Layer 3 of a small transformer language model trained on English Wikipedia (13 layers, counted from 0, width 128). Numbers have three digits each and are written without spaces.
A neuron's activation on a vector x is GELU(weights . x + bias), where the dot is the dot product.

Input weights of the MLP neurons that the questions are about. A number n stands for (n - 500) times 0.0012.
n37 (bias -0.015): 504486504617542581233546401483650622470500343564381622487675706472742571489285510555427455427496641504525621537548358489580456642475458602412529540507844561583465368411529532509500382404749393366277623405388311626678425542293421368496590209433460503539519470511370600409284594530441407352594606387653525443331706647479529357567451414380444782550554356627491643483532471536401419471736
n50 (bias -0.055): 311483423541535545616575582465439527500555553607457557427432486557423523484580483456500485470465458374520500500473534625488543540627493625515546514530470454461517554470419578576605299532483594585481445568541560543490424389534480409443521552426483458567417379518560746458464667486458471871649536502396408567370512514500458427480551513502453367568421481553545454432549475498448478498431
n56 (bias -0.156): 428599655404541527581454237300345541425544492507364212465378604485695554721519565538694608450531470508458623470534616425812363645500606454466336565488790541473411549626620531473607522634545517500358508664431613492530500534668288643462334738497431496436605641625455554466627422645461269606571731284542457194630602412630292636466694496493568519710604482559451566264516207486523402366476
n69 (bias -0.106): 437490217455200377425528451542371507523588443113330448545562436431615443559289384542248373632610549493603555659408355705447410475377493444567584460543348590540607472507477532632542491428596450479520535514686552310435445175497461497409423548712523365517550339698720707450591566644582414443538473433397428567428675497541647527528357625460643277671493356513491473517360364516458647479629
n81 (bias -0.104): 302405345374372516512547464337481362709403516404312619407511525611508358481707500371358458704492344379591577704443508406463385735547679430570514496488629578608550230563417524654473490523749301367552539633493283536879525427264393342419570488553693452411549515600419377462549677478773393518778579419539520560489642569740355458594449607315311332467536559636487394428548453340535073529489
n89 (bias -0.013): 357220454509452440306648522357483432511555378452401583651547519467679418400314562613521585461427608524549524614402358581577440684599434509449508500384588697571435405497472533497789442474585495575540617470587425482398542515532607539521457456532760407545527652361622363553356489548354465467393474457612567537453621403506430433470584360477711660568641514533401567363583481508611578385486
n104 (bias -0.093): 401519484660558323575319434353497418560503415390435510683444541602447675467523509512452459765412584600516595491512605483485347733400516481625533494477455547520364386438578588627390457302604491461426555423382522421560378465404261653567681483607702400574359383563494418589441609542485434510606407704373283605522503387522458615593581614256481352657608365589444382497615379461445285448606
n120 (bias -0.110): 456520594457443408534565290642497557542811310283349547400381519265626455546330397484423377612428524483693557741472554642552345507558334432541629684572548606367510554641215541393520446443543497414637585445608517268616566423611424554500484390451374471520506435654486500654480521567618510521695493503627521454463728592513589391422623459361574636449542519528524493265388441325507337325575
n141 (bias -0.068): 384403354487339283602656445423261433567547267429478487429620491564640569503575570637420338603618555438474382486347401412506441598506761497801467663372686527507599490353539408567516546449608259565646461454394590619525497535606622404423534266389660555503549488480481539656385627606485462487532566451588566435595540452503485261526503602454522440290355485410564679494493461437691339486479
n142 (bias -0.051): 356394305476258454561443546356459319703741557480322545477359451451605225548426627451430300536660493507471597563490667485754359848352560482433575403618429587540660566418559468614656456400552500464497549677510297316497500524633525559518325489497604380532367648569546468465463469467549566500503544256618410670254622375566171397458582539567643406427637352402463483435540594484525387419539
n169 (bias -0.108): 395548496611530515596710241504607511536584339468533582413408524485411389518504636253459607429791390725289690638613560650733428550534643549394594399396439459496619219645362630493648605430742395409362390527449338145293384481431408605538651520606478554172490435465579300547602419652542604586629551450623376551392366521686507548496489627540598570482608536441520416267364416454811319441570
n183 (bias -0.045): 493639309518518566322544558431440496514577251458355699420471396475718530512383316369406464593496592526704471708583767611438538529595482577478655330359592543726572377371357430704805500371651487294451613471592369403332616431609243475281657408540667369547477305553405567425275510630421374489755542510511556366647756347478640610478384362378580523490388479547452443529462450432409493441581
n186 (bias 0.060): 516265394402516531494528494466509556653422678571458686595417618537329386318475438618543457335522475538452559586520553814583622443541575667538552539789459637471466559456535602660481413518518362620337416399723245532503526457473557329503452533644569420578427368606478449441620609436547426432576561687414487515540449445515427530412372497289550609474670422561557418592551460617387372484606
n195 (bias -0.084): 508470667473360266555249588430417462727575365396428504511702443623636539425383541453269275526421422480504531618560519427666426630281395570531367570441814617540466608559569575413570543435772426429335527747545407464519623446609615350240667802511415452632629422380329464451459834624631247509678432500595516560634955572561442587543409650393477548416663563565392406348396511394488516434618
n208 (bias -0.049): 416295458550220639393456675554500594644588659500576547559513615490570407413432468350544327646322354339644483714472420656490455476582490459554484494545729543490560450558535497415582434520744232367373544647484422268474393580464745601490341407488448426429613409503493831618663658573487407402543572436600424546613643525507494556565453669584480374592549335500485474470531519310592270435553
n221 (bias -0.055): 260627397464654460374416437427559550405429408462364470571405592669393605468359484540533408708531584530738520485655583588459474557433433510493568353524470420438418460690362578654679421224668627456584477453332467623454332609464555125597583275639545573483656462665420575590387476525353533432521610446456661506599510375605375578567478357439586676450661465475506383605417361588416480562700
n226 (bias -0.066): 421637489440399587298628510565669432718559412300374346523475307661548423436631342387486433582548533650434721609556454621449648438453608489518651589456766550504404625467456599435453433468454419372378619467458410456369379310479482629615604587542407350525640483500781636526434519470348422520562658356614452455365687497738338549598503706486482414646326503543371395355671483361920236447433
n270 (bias -0.033): 331509204537497503471671356544363395541440398416436509422506269736561433538664589431404429538640387440576435533531612424488596424343434623491575494586658646536352525478439398635314603346537582645624566554591409420359462497615570559503626484477644538250528398529406618564627542479532549468508530333516632382580398553361395473478594621545481513529657611503334491448535471462714259623477
n274 (bias -0.066): 480351357581394490335587587371358503594554273405542329665620491477462689457610487564582353403443697547753300527618388364465465651533540604600562722301534613490454371648553493620540424480674285564337573390692573497695454431532459385533652388698405346507467500551437439494510369640606638612506500560540619362418478416386466623653491520554599562622697421561465510416524448500357533539696
n275 (bias -0.074): 438416653402748556388500545359497473585513521579618709367517853445447311566350599487240524376451517486518500506465339293487573500653286545441673240563311456454367500496600648547531416371463332510347735319360559500554413514256419555666384475519441543386565510607683500531480580542536524381664550687598525410595397381568293487625468602428658603516500467439401423520603596422365500505347
n306 (bias -0.061): 441433638532516615473401525451414186562623380422554464509490446442365430474638618398600522549268395573427442596408435551590413398520392250500558534330619458662313461497610533512421594400374288681585631470598500413426272451689743523657447301672434596569547309561418577541535611515623403520465513450400627572481522497185595414444595643565441443675456606630406446401544533531589438565404
n317 (bias -0.151): 613610218746621613496582253581291252656784586373304512485583752508442520639459596530556738561590751630529412504537352339531265427386484549451395696648565422596544392660376640580773364496472573402593629565516585347496398504508508372573631623383515531698620597446520459760341507568383337617551492392443612189500550357591296449468711286631223567511355473485437582346483388194626431422444
n333 (bias -0.104): 300408403646507478817265613246500486606609696417461558543418430378425552599482462520514446497507599654707486523619468717548490338482555401566402462426430440560360157622405541503570482268633444680433303467398525467571449594458589601351576481671768552703510549612391604594654767619520296597692528552530440472572552449310446422398541456587605376575414535476374546454567389548817529393249
n349 (bias -0.099): 504379278536485618522696466401546663652419478210553598312572318449311396512552357281630604552385625555478457471460565465524755452445482633735527503638541560557558362700507493609367565302601289666669606459373504433468517500507347369529469354609339431343526507549343519634549579610407529554562560413548688482511532687561582354316251418517551508807665497470379415375477399462812207470513
n356 (bias -0.130): 566463500541486567379553497510429548698544361533561462423469555607403369450472546426438613444450409359167421540541452269523377811370437496647539417528486513572600406461490614676401459527717465563527696532520664414534428590503400392392690338731630361392528513601322511612648600637232352437691724606681368419352523578593431548644396500483517385520536443280266384415565545313405671456458
n360 (bias -0.058): 430548768483398479586393536247651549653469540591671587354472659517442236486663610510514362609468688607493497582548682674510507578224638415504409557625518542711291570332444776541500536476622490617507384365340430493407661542326558472468328633548574407732595419558574586601429610510536413533617681621640529466538358543403540411443250414171356446596598527412497466507391650398390493430568
n365 (bias -0.107): 299267684777611556539271604168608572706488561463571640418609689407482639497650480441576550403487285483452470622473466572622173427552462625680452610517271543399230326712756465635285370529525173418405389530595509421613472119550474441598565172655655346585615508284521452679562469696272542614607587484452640554685492476227460500650452517541691808576544455528433596579632200344547598535512
n369 (bias -0.079): 847556622380519546620156486489314492799563333511459742584762556769520527427711515454485568568392677508407428755340447576424372585596232619650539398535697675429474363469414488562581429564523438531445561234585454606354585492648527386573478596483547406527569573346328333660640620679403474584644545602294383371462449493353446537427454301354663638568547635405500493365398369457454546283563
n448 (bias -0.090): 631274702481473422500551373554598347507634390541263600600527625469536618481570382539477580478347566531433473538630569516493168645430570566651629533500430507823260419563630653490742474523359521371653558656410550528545561515377780665519359472454489383736632237604531863662373552670605466548476549802476433355382303478561251590453421677563435353332544489486476406591556521195422395351382
n455 (bias -0.142): 640532597755302450693325539549580516594520277469308545447706735995530366523579625584627354644266571554559349445756520439578208492442335438645561602508437470398178467412535475548433490370467541425297574221488376394520465516484740254554504248466358644475678480355455508600488589485574533529633600539588665556476635473248311476707808357429742623481356555221486464456479511500674372366462
n479 (bias -0.090): 586525626617478381449413267471468407626590639356668568613535570596723263581457476430489567507394493493504315532434450447647448409504518406547653459643678398664408618438463665451449591493617497584438615529670604496433601660344460511489393273474390708460490435422428683500355581470517145573361364435518356417383510523532335556305678445493586337642589373390284602257752460335486132505523
n504 (bias -0.154): 488308548369449587400564496673646465500500456294374590388643641500545568645765414529414403496524745440424345518636321261646252719291449361500759575372417345492601535648441504521488391473504525421436524556663363597639430484584697371244481326553387649394535628472359692451356496515589644528482408406400698591372772397608353144737537332616782682615577353387428439550747449530508433427301

Each question shows a token from some text and the vector x that enters the MLP there. A number n stands for (n - 500) times 0.013.

" Me": 432568562451487425503462522606527513445461422514469470575526447476520456346429527551445409448468484523580554418442530614474490600458494457487511543516448565338588500429482471428453432544448666508586483435512524517621468560490467561523516512487443475476428527555525427607464522333539553606454476451494480528541440524496456497478462420496495564499476509650601564483442538577419487625523
Which neuron lights up most? n120

" with": 482494471441511512543404500577533531516472478465568498565470564489434554394451428521540449476477392560487523262427517494440534574463462495547457488392478472528395413523485429423465464471486586564431496502508593626525461616449507574540501543515544510517460526537352547495528524312514489616574406534478474578488527552483477488444481519565453511510483512564384527531496552637506534679473
Which neuron fires most, and how strongly? n333, at about 2.2

"\",": 485443544453518467474468539515559508465475504518551444549452481425534593400462427549522469473584415508522513170525515474446548564524548532508472467428514452486528479497453439356487431412488659517446466414438585500574432580481517569439579610518520522444469479484441462443470448420458542626502439423501574475501468573503529502544476508432528547546520531513526592527496513606470591660525
Which neuron lights up most? n221

"oul": 437483428368494486479569463473505545511495460504476451627471519406503543312534507481460432478470366471495537398474509532479619583489548446507493495453606559482563454509412463487603492414496516523506436544498538455496470638544521586525454508422515502474523503456459487557440440494577428619465477481465489526500512707481521524474464529549547534526413451586598590492430517551533474609566
Which neuron lights up most? n141

" down": 488501588404462529464425474545504560546376388504525483587537527473415476374589554556540426412471387489463513390428470579532577515493537501475427478546567478459399501485468413466468503576440625597473430477390521568531456512449564522457448598483487511496424530485423533525438515406550491616488543471508572588476403605505496524447444522549479566535581522578513516493401554565509655647497
Which neuron fires most, and how strongly? n360, at about 1.7

"bow": 467483543484440470434500462554456483511470402531561583572457493479488517325480480521513447460499480433462492412402431499495531535521513482480482481485537589502523488547504468473602430537463567509413448441452495517491512575476529538553513451496427466562458515487468539488431440491541474622453532446500486603440479614518553488540486497552548580549521452593476512481462577544473503645622
Which neuron lights up most? n37

"ol": 510588459408530492517460523487521476501466563471482414615507369565489479324443483493479429482450425483551552411466531513448541602481612476572428500505492577489592508513402558421580449543485554471462504472486552479517475608584504598547519505490504462453533446453442489462469470344496476629417469398483379606483541604541469473503468498576559534569416463590553552506539471576569476600557
Which neuron lights up most? n226

" hand": 473550580342465502482500529504489511518449468592552533570403543504394567344512518537582481389518307557475489375382484522560543506525535414487517498454480486586442518404527471481514466531426594521450440465429514468524440543451553684485484395511469484528437531493463615517455531476556562583471584504504455597478428567518423544487438542574442517467511540509509484461492589604497552632540
Which three neurons fire most, strongest first? n306, n448, n50

"]": 540575575471473497503444536497460575454448414464524492597510498502582563374518498541467405427506468464550437253509492505483522584487522486521475465409471531481512527535495355475510392476451685592452486440478591472577446586495541524512452504539498447463466485441492541498554465496480531597591486463459490531501430524502520536536429517474503502496507441543543560512560504540443560669502
Which three neurons fire most, strongest first? n274, n50, n221

" really": 448529592510490484428481530535453581424536526494517471525448501550596458376458470533489447442411435456485490344462516520439582520480552374541519483547502470447533547467487444427547436455434711528505545443485554512583435664507397533471503491519491516462434522464343466535550608423538530563535398527519493649535444480488549586509420410461458570465528560608440542544520595579433585640466
Which neuron fires most, and how strongly? n221, at about 0.37

"mi": 495543490441508519530550580566441477478460446587485433642398451586513451330428516511447509480438379481507496369474473513470438611521495458562535484483435599440546498465463435488372442526594556542464517492493623549468554542466479550497534479506517433510462497630506459478529487345525538608456390480460423505475517457495553582501467456501529615573503522631545593424391589512459515592565
Which neuron lights up most? n274

"at": 487520460318508486512529526458460526574448450463536485536416454460463560312500451496463453466484422527501535343450488469487610556507517533592506519571507598580512449489420445486508469526529527539501500411439585548523484520525505544487379512518498443458575444491435519500522525394543494614489424533463503601433470542510446488410522521567486507563506450549625510535510609506566608610526
Which neuron lights up most? n349

" \"": 482469552486452471456490540556527560457513474460505467600495484460526498370524462530545456486519470537518474269478512523505446588495551436589576427538516444443545516461474467472535477470353720510420446461424585563586459620502485602423362473471516540562405486487456547480477624289546555559420335470512508600489489567549504456518440516435500508479568468556773547586479530526474580628478
The two highest activations, in order: n504, n50

"FA": 414460575377496462530496520483513530527456497502491470557441491512551568364388491516499479387463303483520518358476477557460415599610531512460451504420388553468529447470529522343497416446540471503481512504489539476553519572458508559599496423395528466548529458501581550556513460504607465623445430489480461566511446660453486571533453559553509562548533411591501541508497531513476529635526
Which neuron lights up most? n365

" to": 543499494388529500520455521541527546522475478480519532505534607453493540398547460547439424434410443527451442182467470445511593598466499403479541536462372471499524412502491436493531448536422578500461527537539539587602509539513496490474501520540523504495449543483349535474458494409525493621528449487482501605467494539497513467473500451569516574523483448544441553530525552535438554671488
Which neuron fires most, and how strongly? n504, at about 3.7

"U": 457483533484472451539391516431507553548530533454555509554504495520562530376349508538487405375454378433592469374450472500425460496520519481536393605526474570509545567485465489329573451384488594514493421511416519481530467517489512539567447547351559467572511481445547509480492523363620479612437471503554520658518483627413531526472476436575475499562550436595599495503501474579565556607479
Which three neurons fire most, strongest first? n195, n333, n50

"mate": 467500427330451431524493481489528513529407452555531507566376540451423547333459486541561460463529356466489512416464451472491558441556594496538560485471510548491541478446513482482545497434458491497473464497469471497493491585470537555483524524462512502559460510470451571460496530428557481620563415515483435572465483597507513485461495557538450548478578481598401568486519556560521542665560
Which neuron lights up most? n186

"ever": 441484544366475483482493515529482487559441467478580550577484547451583459329416552495398462378394437464469500450412546497474504522472505444516485494644484582458658518569524474440591488411531528511421489528489548437508441567487466639493456503451484483534534538506435532534529588343484504575526462490423438578481434584496523495561451522520500523542475481617523477555449532556485485626518
Which neuron fires most, and how strongly? n208, at about 2.1

"asing": 459511485356502530467435513551406542521420413488537425548458477489447560374493473473504467516527367460564494320429417533506530520500493493576494450499498549418437401471473495489518456585566567553561479438475528576572461620431461532645462507493485530478516505571415450511558576440578461592455477529459477642483542569549531575408415522562499527502538486555419528480527593550513472656550
The two highest activations, in order: n81, n221

" Joseph": 530505418425513453504541452539478505453485477481533558528384516422541536349422495517466384459451524510569506477438526601570574445559515517568535519489473543611552480414475423437488390477452542407524461464497497496523477575573493522434521412418487528504429449480471478453442514349599495615544399449492519486524477556510572538416479577655458544465493491579598566559492553576507572649540
Which neuron fires most, and how strongly? n183, at about 1.4

" '": 499493527463412491502575563537555560443536484468568510591579528513519436380444408546515458471532477547473456321471532499527487536405572496520490481538544448358411554385455392423586484560368698481532457414445531519563465687508478534477414516398467540510498488428462539514418593387565494562427365516506510552478504622555464480541400617497516457488580502594587595542448592568532563608458
Which neuron fires most, and how strongly? n448, at about 0.18

" for": 444553532455534472533379504530495560484470472469605531614496544466468531435402489518542414433478417526514456246503516502440533618505476502515462496506445469581457412551501465403467501478400597611467428533508614558572570522420471516548421524488497553519446520522359526524505538362509498614443438506483479582476484624463463436390464498559489518544520536515426462584453551544419560669502
Which neuron lights up most? n333

" Volume": 454483536464513500568526421489567450522385507475600575610542469437510534399391513579468482454508380543559511434454509541467594498490485493468506482481393494370514500504445527405542376534455533473480421480426541605498386611492472507542504510493549508548445489459527368456399500400507480596407511533491427572562497621557552445522445557600537513533464488622391489497558645517639399640475
Which neuron lights up most? n226

"rought": 366534504316480467464568514494445542488353410502530521537474516532492500347502482493486454481527349438466615371411468476443529569466559454501437455470561539486543530418492459484512455541517608515487460515543499455525445623430454579557518538456514525466450569484515487573536505547483447598450494493453485521504440602537543567425438557576458508551516507573460578560504562587484556639568
Which neuron lights up most? n270

" in": 512506463466570447502425474517517554555426441453553470587438515489487546387533455559462471410479399562506514209473462481501569592509516475545442540525476468459451490521479423483523440526464520554462433468453654584558503511462520547506467542484532502553456487493359502536485529382492482626493514514472559495503496535463501500413535486492508561528471449476464567533439594576449648667454
Which three neurons fire most, strongest first? n333, n50, n274

".": 501554503315508509535517495476503548491476466519485564575523483529512532419435461576516454388510464537502561157429505474477532574542541478524560476507484480481485458433507441448571468441439515546471396483467586490525446506439450537472495486463555474499417517497556487482443557363505485611507446451496469545475533607509516524566451473558484493548395499505506542494499595601431649679524
Which neuron lights up most? n50

" that": 486521515428520472508474508507475584462473440466527508524551542479527553410368517525463472469454438539524491244435498487460585523455545563544526489490462462390553475506479430420515471470329549484464528444429536518574395652433480506479478543472512525529531598453359529496504609375539524610568445534493482683472474532516516503540479484462482551448546485541521574538554544602423540670471
Which three neurons fire most, strongest first? n275, n37, n221

" a": 501537532509513466511438509581482513533490456512508405611505479552499485386466444532500456481421409514502495169457523482516525558500493488509501486565492503444465452396467536432505480531463694530499545443493594554545445595514537516515399491413489528475487547470413537445478516246468544601535427481487474596571530586454422506455536501570490533485469510522481563505503470651506569660531
The two highest activations, in order: n455, n50

"adh": 494510489410439506507607516561441477497509455447498509543460494489579551313464457532445506465481395506499494415491436468482539556561535420581551507424508566449629572493460426473503431449533569493454513510458560485546444646502549575565424410528534441482549490440441455530447484427555422593506452562476505524464478606518548534459514471437516603530450446596661604423423584579431457605545
Which neuron lights up most? n141

" of": 461592486486468472539467504524498562527463423480632489541489528373464550420407472472484436444476447475465501180435503497507617548420489552551476508572433492553532464516487503502463492471527532522516466456504657592511508555436483421500489496436497533512449549533324546489417564393494478606458379520512476595472529613436544479434497493590535526509503483566455521526499553572462570670480
Which neuron lights up most? n349

" includes": 440548493531523477500472524463552559523449510468603413557448467487466579411462439521524482466505385493538565285458502455416541532543483460524493486430549456488442426495466424372494468550433603523483514493553606696503404662436516544483481567579611484486378462453430510539548476420531475594486496461457435582548549539529501440392449497510440550536421507587400464527548573671526574658480
Which neuron fires most, and how strongly? n333, at about 1.4

" About": 446557436446509505564509514540495487556449484471516533539479486410486572383542424553484488420450439525558529312481508490436583485465485390513593507460487503557524464528521422460469421459416511520474470469501529589557480641410412574577456544549535510590487539499473433459513524454530431609463450434437527587523509523480533492471522511487451561537484478529377582381454663581479479670472
Which neuron fires most, and how strongly? n333, at about 1

" reception": 491505466521500516474482528500470526579356474559494382534355515360401536423595541512588425416494332440473430473488492534505655511490541514580485441543502498446530406459483539447450519475441570591485416430360521453538490696477472590523564580430559549445524577520491459513558547361579558592432542559509380630475459553546580400427421447484410535528506534476551461510453642522484588621523
Which neuron lights up most? n360

"hard": 484525603404467600471472491513483607502539496492453497583434509487491577328506412491538485479495444472541502425432490524493600450506546460587418483483504535492477530497441388378578429560468557422484461479465510459448450564462512573568570449414530507471522457422463501511442596478592469564435468444470473657428530629500623581478486589570494501447527474561546510480492638559552394615561
Which neuron fires most, and how strongly? n208, at about 2.1

"\n": 496550489417500423485489470514517502512436485488513479575457538449450545400474460502480428482479398535519473016489525486462550522527548510513559523491471455531593510505479466561537435468468560527469348464490529569518446492496509497518477540511523466517518519480639529458472534471533536615440385487504471541493480557491514550493516460578441520507459507556679544530498593605447583644466
Which neuron fires most, and how strongly? n50, at about 1.4

"N": 432525543430510473517455531507527567460511499471504416552479479420576545384412483560482450353508405422586458295392501504452431568612561402534505593567444574462634503513441487375593457463550591534480439491446561521525468552496491579569416474495445487450514499542496518445478526374592426602502406477529528597520502573421559466459502417457545540591500510595593538411480513545518497629478
Which three neurons fire most, strongest first? n120, n50, n89

"L": 464557536428530451515534499510578581439481515486476487561522471446589459351407478562461439478529373446569611312400480457477433575536560401496477575479408569510575492498424539405503466414545633564458445434473545477554426613480528589532471527453454493416462507502494549479441510378552413603476435505509444571509460620469509467497499465508527616563505561628596554492473500599494449604492
Which neuron fires most, and how strongly? n37, at about 1.1

"Pop": 385541439522506554496510473497517509547502551515575440568429428454436520356417500498572447517508438442633579436454551569477508488456487488551372537503520537632511399442460494369396444483476609514510414440461506478417425618436475664458446509372539492437469528548532539472575522373597516579393482501545547617524464598562558583397455487561481615550490443532571477418470527550512546600572
Which neuron fires most, and how strongly? n208, at about 0.91

"h": 423575463320505498496511504531469537517508425515499447570421475536573556330516420532445447491484392490497512226508482474531488638529550502536535520443520577421608521501428417463500479502489547458487520440476596459504487589548532540440485491498524420461460548488433500522433489348521470598467456540514457549474521629519494551431545490497543531551453438595608593438525530599522522598552
The two highest activations, in order: n141, n50

"ith": 447508455333507488508702525476440563506523473455525574549440485485449519305504525496457439516452368551454519420485494488494532591517594485548543486531501564502531481466462418487447457494481540423434505562518585483517468590480474543546485414455505469510526524407506442564433512355468475595455440529471520611448516560500472588442465519515499531485534512532666580485414556525554544603579
Which neuron fires most, and how strongly? n141, at about 0.88